Layer 7 of a small transformer language model trained on English Wikipedia (11 layers, counted from 0, width 96). Numbers have three digits each and are written without spaces.
A neuron's activation on a vector x is GELU(weights . x + bias), where the dot is the dot product.

Input weights of the MLP neurons that the questions are about. A number n stands for (n - 500) times 0.00095.
n4 (bias -0.362): 553255496246547385259725328520412562353391446457720755504384396533579473282561688492659626412605528307622523496381555496641402624555508469579692600644484738476626310563406681549604543395386395572596414573646377350445523617568783346500395504438589496488541430611488388337189128756638652580
n14 (bias -0.328): 286509570354523648214578476542458248656340531753590689486384505568349527685674543681430308669476330533830554438585413703562345407294528678674375518607288213588432464714440553438612851707376462537495305491581510549718387055574476443810775486261428505363576714560547572366414414546335416077
n39 (bias -0.156): 371413296468553295288418378478340563390324591546531588345468302542418372468511489533612601448452464787575588459441482252555443576468457553536552549543496455687454269409696698571471539270490716355645309493346452524496585551450266511701630489507405606429277463378621238800641553464564500435
n46 (bias -0.207): 363627488549310439455492312688577637593454334452426481299462538372768549504663473567599361394648387285568354654430380272387474355553805541515482367477437343409564656652485595500358433438507639381680474613611382474620737550580500667434496597267533823692531186326368470492671478654462507382
n58 (bias -0.309): 296343413245454612685521438578609597491614429525697613668651375613632598595526624699474608409513449374649568326363359509740534764333617432577359726608399852077455492572368129540647693369640404708526716389475205463602325474500460179465483407479588491432567589307237483457529496590257591513
n67 (bias -0.233): 297554508429310257232327531638596437340415478456482629466485481639583436568616679531420635445310508592639541476529219504271699530632644522481675530771396453686304541616496437594466323385225381683477575613419449485522439673420543674627574359493493473530653477443388242686433300691620692466
n78 (bias -0.217): 426630392295329454549511566435592408364357423378400596348451447528602477462581313445698416588481511646391530720533586561496451637500466759744361655393582300659600574424609606696489419504308400664473683562463496544429468239743496574816778411334633481658457531421589316264507463485414787508
n96 (bias -0.375): 456391754572379361538615544632730613671394444485410286508423415310370492773673694555554467207441523621214534392385588592456771601416465340603556406578534476253720541399580420285415628457518500388442360504474348407398442570485576748747271746489474586374727389581512425523489568504592629361
n109 (bias -0.253): 358463599444440626589766604439574729461492524540488287508411467764420612541669496646402531461575621234448396597430255508671689394500622392488570898537472328342376401547729487324345500422430414712251496388429433351532450570630517301739670755638508763408764383544393457524567413291617706476
n116 (bias -0.189): 335453421519607344527477713476275382818710644538489561562524594525314284434556464452316308481388775445693604330293566488560778504260723535535511648563431302477681511529446443399414599496377361315327316668171427360630470389293314504456424442470496761651419516605488489418458511655465500527
n120 (bias -0.256): 444258602287572155515631440465344519754591616466643440624422411472496446713449305663368731724374615422535462484522408415615550620546411489408377436590292528399414202398435472368317538370493744594605302651571352635565383406500488480630364458700477653569616548392657624578417345538512767259
n133 (bias -0.107): 584302353431355237422813309642466449762379640413565251444500485531732647522749633481619457561337331459643416354439709578621489597478300573434525294604562504478406551738441631588534587666514432687630507546755508647445357504422653545673486405366525470375496573596353605530507486364518613414
n137 (bias -0.282): 283254780516779541755492554316434516556405484579366623407492606462585797630297487341537629496566492123335564681527512455668516634605679500344324591627500408366586417491564454437675634521422628451659464375764466363771316484354626488409595408441729533593575186637442488537464242544597640455
n172 (bias -0.173): 523335458455481557481684473569649456640427382448633644595572542508594605496589672473534580562198666615556273555526579572740395234387599549305354393397393708511308692480538378641321747450583554378271727212614516295571314243489355616496485467452496366455312430587419434599378607436440355527
n179 (bias -0.237): 301496592537210546398572496554523526259616710615323441466466462612534530682330316332390683507667575554707519645427534633664203477605397564523515256485433645302504485664346736480653419346660670420561713519651421559317575427565649430469367276445352504602771508458454500614407504726474496580
n180 (bias -0.263): 488423329379425619664500381593605395638247533350511130550638542698458333565559575606412604374504515326329417583504519274625576427451588477322555500392650560300686679823633572290423388597361586813608383579422532593233409632604377582512582553545433302561611595473566452562571328348489298542
n195 (bias -0.283): 310374647587528436709592463788549582521418215433340712448363492517608548516615537272520481539714536386380532533224301669492560573628669476504116543557539608536462484496528316571387480386473287358415425760500588368381542818569633710414524607622477822496629459272545379629496284628584419702
n212 (bias -0.308): 536456619611517578712392164342496411656646310568775716478548561285453199461593545607513613492389621557629603743550608787462491391284596513534399394614423280348587619591901523275500610306429557439448444397487658622555217311260734567602356547458496619651509280535871673583538666276634421605
n225 (bias -0.203): 401352657782761616662788512371371590672335365572260617523581438748626511396524655421667519478575650539377602444370519423596454403393581618546448579484515480543308564366496524596325541575323653562278656425226584470701398367589580326559451565519598758431336341577256323709545375511538348484
n239 (bias -0.141): 349722583616667455524601387615615377504521386337437742220590883299536609492496667483414465567326500640508580593473311427582621459552349745440782547582341294610539456487577314479463294504333174357475596596480445614624577179333361554504540336397500710407630274727550401455281552444597551602
n251 (bias -0.286): 500784380283308353447553294401455560500475694464433575410439398671468383455600643647226425363413573414516532289394577504469440606686578331500347552623396247700805928380435466441463369417442227578680436462401673429536492512684344483529218480627540451544622546532401413676655782718302601492
n261 (bias -0.179): 450545463496721444472480724346638755385651496520719520375456423606552508645803467504274705678393484398492622608484631552739361427668492683599581461545469413327466547559448646471557504553581239168654377236391475566650439516754616348451531547347379577651675450596418582661551692181691496254
n262 (bias -0.327): 421556396605554534462694553449625682806427153296641301436547393482618542441470399688487447602899365414496371077631698525390437547260585462424307492675338434317608372567471482562573413401593504440355437491595452410742255534376557509522649433674508582690377360441643459496521371445964459257
n296 (bias -0.275): 540465540623366352531500588606606660558246508382242527621340430430500616395480568716418466316400496606504684661244515504474589696268356508404665409622321371246023447279604500399598481393638761633551527520534512421504529433656552627544367324614610409821476371504413564398557405427504660543
n299 (bias -0.159): 306659508275581307555465301437393431450208531492779623264425658376406523736480524589488417489616316432403562520674508500602562559543539306477454309464527472602716672512220647699413703844526392520310372480416504652384556588595557311472677442692611520430435504449428385622458515586886617480
n301 (bias -0.239): 492817571349605314319714500637325540539748588585456609488338666761742308186605670606409556464589623588344748693444435455444516376385653222574643548363496213707408512435459423530629399391575408396479561598492449356541508266633696521647318512633118559406658500471504472699609468500533642359
n309 (bias -0.149): 683552649368415405472488341656736323404564396372600381330706357126575387591391541655655473439262472308527387635389512441614531456618678508336469515361388602496575481675606553345679523657579476596528535439481852454547511648329467536383357387373519800457320406413480508317481566386712307130
n310 (bias -0.314): 340653394773718273542425595563279508593504549586418414458576319248542533567419543686218358548581875411808442417310591408504338715562521475363201651568365530374491525597828661517454708581436393513521467500736565569669476542458379337594652620467639576633392241546270451521381533591725432740
n319 (bias -0.210): 328205308360593487432496650768391458750452467618408533513405263351466504418382509619547517616417500630517673407835292479793683362317646517704479579556437322401310437428419433593453337443512404569729791257408220529673808404444669342373471344839437626543491363346592504444332613372364636569
n330 (bias -0.220): 396685428419756564433660427684383616461409304442453642466384537626389507526511773385275345637519378477800485342673578429439736511481582673600504358500577438317693424429544403469556489549368318804447522512572678673507408655421473294390504570689613432456512550638553525631449598770593296432
n336 (bias -0.089): 663430465454413461311342488441394572611323695606255587338224550451727557508461516369488280481385285590496451684541665446600485659469740577431534440562398376318426606260841383564628783642552449321442595500365608736352390331259444496543621534598474520638564572535531459593704504627523289449
n358 (bias -0.187): 496214389322600334399444690451329555532715463751262463353387610322534552470581581535095620515377575367466574535635638481388716485556704377787613423618603375557408357619683539547545467504478634291253652713548625518556472611538410577466386448430731355515640457470439559496474437403582576561

Each question shows a token from some text and the vector x that enters the MLP there. A number n stands for (n - 500) times 0.014.

" an": 608522533691521512552458521464489445664722526597450567519263523384587425591541262435461427589386416303439551321567491417405511514587396497420597528515583560511567539547474368424517541460520407521508502423537653475446573447705465438480534739512515483426525564591444462450567501507386573511
Which three neurons fire most, strongest first? n251, n261, n358

" 19": 580385536616587639583449410385523461493589476518607493566401556211548544460689554487562332460557427545585531192478434490538536606510348396413622493433566494514496426462379490524522478667499646477576455330538644444584453356624494520533439564444544332455573664646418443579488362516441487659
Which neuron fires most, and how strongly? n133, at about 1.6

"\n": 409504567662539525617446559491584529316773578464634570600278382419478473438405403370584456433634483584438445422683426486492395504516408514490542530497561529588496520449412401465526378580541531441541452465458638477546605330491514491363516556499515443472540771472456524547601507557449485485
The neuron with the highest activation: n179

"re": 405500397647356546576403386579524526574781593466608613751352433403435599467617527471463399573529325519354331489552529362441416310642492499414492428395611608574468454437456506458488298549388502542627567448653494517585556584385401401453495591590606524583437489569510565507598468344490595602
The neuron with the highest activation: n46

" E": 571517456733522630635363503539558514515718527507599611678409592584402477348338447421567482432429304535576414320651499447473508405541389327425526568354506481435472454478326462480617512601475610479622352407608525352557573500499625470542530692638681540441410604590415542333546378447363474543
The neuron with the highest activation: n137

"li": 531675527510532567643271438488454488458649525307537610534466530537407401655461434479445416458442613570328255306381412345400500442641418408352470499519620644462691468372416409457492540568595626534473380477435759486442588507576498395510696518552485548495520574693494588394495418628529637606
The neuron with the highest activation: n299

"it": 554438465642469582605302511335543527431696399495662503644476335548416516557503343453524447529535247553408310475571630504305305530572405544539586470529587552450544581427536508462495331413347493398660525427452404654500520597631409437567552642489584476561430500609655539242560368475628553590
The neuron with the highest activation: n78

" on": 524563590579446560672414491555459369508751524514614485521252572339544471616468542557474476419465354442436478461599488437486416324520356416401610457479536499476337532441550524611493397454574552453541581483456700449592449369525410445539472715545533423507522575567482566523596595509494526621
Which two neurons fire most, strongest first? n212, n172

" st": 502538504683623404475406305481501482548834489410539589625420594321454585525448363251568448543445418419407426484472400466508438444497482381439637558344623719492538515682406547504459478611568589462568461508516559472512438566547543336505613821390401460603465513438425593409561509504414574540
Which neuron fires most, and how strongly? n46, at about 1.1

" one": 590515390508423434510288433517347523672686519609505401571358472428502500544550422436579409459536528485426513336559427448343297379845408572479600469352686550538505451581534512544549588759477385527596463438404587432504610494482478498516391581570358496463395536495527482515565535641474625703
Which two neurons fire most, strongest first? n251, n310

" of": 563600479620445598593440473571362437438706595530499630523247430275476521600456476448596478522448455611453282518573467470449544309484454646473619554400623600442337422451519507539554428508522566460505510496453656531530614401551441523556497605585602409538451611567369512446508487466372515540
The neuron with the highest activation: n336

"ity": 471386471838359596467320442451461510579824542556565511641346388465444568505468451402470432519481347463404387415564334279472548324538416547527464610502586697582483472541480510544558409444420544568578479501572569421629672580434415526429582683519569378557404587563433499516501436442586520595
Which neuron fires most, and how strongly? n310, at about 0.17

"t": 549646556459337430388455577282493590501758631510470571698537437483613608548596382439410354564435531662497226520582492457297412438458348536449411521415661590504575401530481499464463515524348556365496482413615621526541520484465496494576596558523501579390372509579701518231646380454483573502
Which two neurons fire most, strongest first? n78, n14

"ly": 517643520782519542571385463504369475557710497509540626659324532385490377415354552480590368575430513535416460342589459497510295426565389515438636617494681580470503477481561575403435351582547440497428608557628643446415598523538477478411560488522538574572393512495541489423648312525425439481
The neuron with the highest activation: n310

"one": 547607487507470651522449374407414574672745446481541414554380455493552648468654488443463412448592356433311343508599357461476401292687486418590479527449686566543567507494564599356494301392436510451361452398432617470586593591415438351602552600512574508545541485515615555475618504500494636528
The neuron with the highest activation: n109

" She": 534574484767558328449356437486395441509634484492477567650306453335505446494492487377586504366489442502502411309658529506383446480634561406443662400572702505509556511551569518486467341483457479527415534607552715457478694569496602551559565556532563411474508536625441618437524252533401478529
The neuron with the highest activation: n358

")": 489429605697634489518223443533464551553797671405627524508297553452567486501478370432500430511487496584424432357556415438381430464655454413419577615591491536749476561585459484534517442417466538573507353479537604376397522565362493500514445631534488428540429592559588487393505404475473571642
The neuron with the highest activation: n67

",": 628443531609542422520353465576518436429650559481590491622192506506510556472395470344450416480536521493499481371568442477291532453661495497549614640460576579445533548467558502609493391472504560427530589540561527417469624389526483512542559561485510423569415603582449467419530414571461630489
The neuron with the highest activation: n358

" also": 544658520701523531610478476520413499505718543529566575689284490255485412411393541532545441518456520545480561250564475496490327448561450543428709537400627554464551440523554579339408366532549431430461597545490514504541635484512449539507457511507461578607330583500570533419607409495477470458
Which neuron fires most, and how strongly? n116, at about 1.3

"s": 531509457522484436633330450319395419567726460631634535670406339426546433562477535533397521513516284527394576310568408389488407338578401526544632579374527485505401445470407460589571529320422548464561419500577641653665408577452479499624579628497473551589602538539514523353504369580403757584
Which neuron fires most, and how strongly? n120, at about 3

" the": 488446624682511546584494424598530461490626417527466537581162431538558539523499483416508551464458430567409477423590428470523400415577419425482620481453401496515546485502494427508586455510496464450467488390472601559482569411563573587407565655599534540577498607492461569592535466552488510492
Which three neurons fire most, strongest first? n195, n336, n301

" to": 659680421594433495574362475445459455618714554506522584515224513394394394601430442380625471530404479480532401526645416372427411413486482418359647475479503509478551454609463555582519432560518493532574488599539647477473584526518446451506572650561450443507563587613444511560520327451530565450
The neuron with the highest activation: n299

"ed": 542594610601446603620430308388447434628870565518663516641311562386521589639482457438535427459429360562497466487490512485610354356605471501434579525533577591518498404491444535521601412574334542405558496385599614484566454472477444426338486544566596456521290536537555564468518483423380517510
Which two neurons fire most, strongest first? n212, n309

"d": 612695539622534586546474425460531305574697612458565570712413460327658594447583479383369422539526364550435382389611564465403363420545375633451568487390600462661529288368526524593352377379449590403571553522498465446663525510579486513478419480505533549407459391557554548393563632488421543640
The neuron with the highest activation: n239

"lo": 460559504665583521740390352520484552527721489435506550525423528327455510685540525361508377433458427534405469505479417493389375497519406268528641497484453544489445540692311438426462442496441567542539349415668575383546752623548550344505543556602544483392446370506537553501651504616424662573
Which three neurons fire most, strongest first? n46, n299, n195

"os": 449389489746540477627313528493448534656867659477614511647393435535454544596554356415407546556375264644443459419522359452524442426658459493485475563447568520429473539363382460485558381423394470465536584461461682439425556690454381487483575485626455314503456632542552445487474523539523536618
Which three neurons fire most, strongest first? n319, n261, n120

" in": 440581473695438583691468526588506425497694520494474480620274528462541526578432487470544501416533234606555353355566465510505385380443365483409616524431585577308337474521418389584497605508436548541589496497548584451667514362640525490555457640593461465562462600558503531432506478463429632490
The neuron with the highest activation: n296

"qui": 292557720511468441575370545420657334653711537324539483607495432497441483690529551425461357507407415511428464486506381284362555556410345429504598462430446547437576551351508581499485444446537592580517450264525661328502799511658420436567468525463546513451634546611594605469603430498451529572
The neuron with the highest activation: n96

".": 539494416687529361547466527618619348453787606455614587632301507416597477493465469374484484456630481453617620364557512474432406378463471538492720566594558452470554523585335518498484355537457455528578525492395637456518552343407330459433513625459521436507575584505479473387612488485415581534
Which two neurons fire most, strongest first? n116, n239

" ex": 444551458678438569578321522451531513471712538478529596608421438276545392611459360397424517529455421509496353347436505391557398283584498582360702527381670646289415500445432452343554591499642531527587596513579565514499628476522540442543516685481288553532490723468552443442455518591482504598
Which neuron fires most, and how strongly? n179, at about 3

"y": 547534452448391525563367457513367474582695501377669584694449453413564524428465553574433465500397266607222435446523553436355438370632346380455517430487565456519589437482374538619532448333398681493600584349657548499669579602465304487437601631514537526662471509571551497411600496576636514613
Which neuron fires most, and how strongly? n262, at about 1.1

" and": 529505564753448479559531553500473498476701560483536539613173481345585485494504519453585441501388481513376479460614544411376419471496567547442666498492583532526507488522513521506458335516477521507517546552511655478392656454433481487560544567488454416509455564546432525487606427480426500528
The neuron with the highest activation: n336

" pro": 418450679713514456664388516543454481442728468381499580550358479466484514435604581386570427569448411519475401306567419435507408296626397554431625442633655592317478603401346424433496574602552462500595594490491549398519515503516453472533487624601341478360577619718442586538406506554416500612
Which three neurons fire most, strongest first? n330, n239, n172

"ke": 606384387648446561603249546411488525474688440454572547681400359473450588573476498479413441472529304610409227405630412411289308563617401557454543485403476457486556628442520617597609437497514504382534510469500536430582585549501300528592741596424596471552594504505482442546673409491438629720
Which three neurons fire most, strongest first? n78, n39, n310

" W": 473466461652574538532398539446385373505756432544578629649356431304517537444428329334603583520514325420496384377477413625417545474543542445405512586355534456468546427530439334514516574705451659471714377487593665526518468551570543404435571645627526443547404493578509567432576382534424607621
The neuron with the highest activation: n137

"c": 418523526722501578571393424520439324621661552361552491589440562471413548576555486562629343488468379566425498243585357600381447431474391378550645563352420496535595443576464547505375426462519635476406487663417514521551412394579481494420668503554459485346440654441638598526546414560400698752
The neuron with the highest activation: n116

" issue": 438489518602663449519284410470549443491821457527599627586341373386566513551512461548573367537413447547464516398520434458565338445565275488512550601451640579519434312480586515585478444541464582624595433456492528394575565547558248503594552520504498517480300504686538558415545531493494547538
Which two neurons fire most, strongest first? n39, n310

" military": 546457481743402534615466346494499442620740495376586612567272370391464543530680457504523439466499352416442415274562440403456449546570375539577525524501657531506469447424476495495507409577501488615542553585518579512458668556472404492470476533528494448452372627624375595600494526474508522556
The neuron with the highest activation: n133

"min": 508408461663605718581525471329522357537645452542664545542422387384544639579404296345511386463327510603438454352587558590390491530482531583481589503516473579358525410335414452506504413507350537555554484357589616367482649496610646432516442518506437683409499506649600601346598371393648489590
Which neuron fires most, and how strongly? n212, at about 1.6

"ten": 466641518593760534628607513391602356655513420526597602650420425505394489512455515389491300414429485649441553302629545587440383378615347422486610500426654581461363441379419360426556517467363582561468395490525604409588613549593579521510507612339389626471424481542588484412499657425462628503
The neuron with the highest activation: n225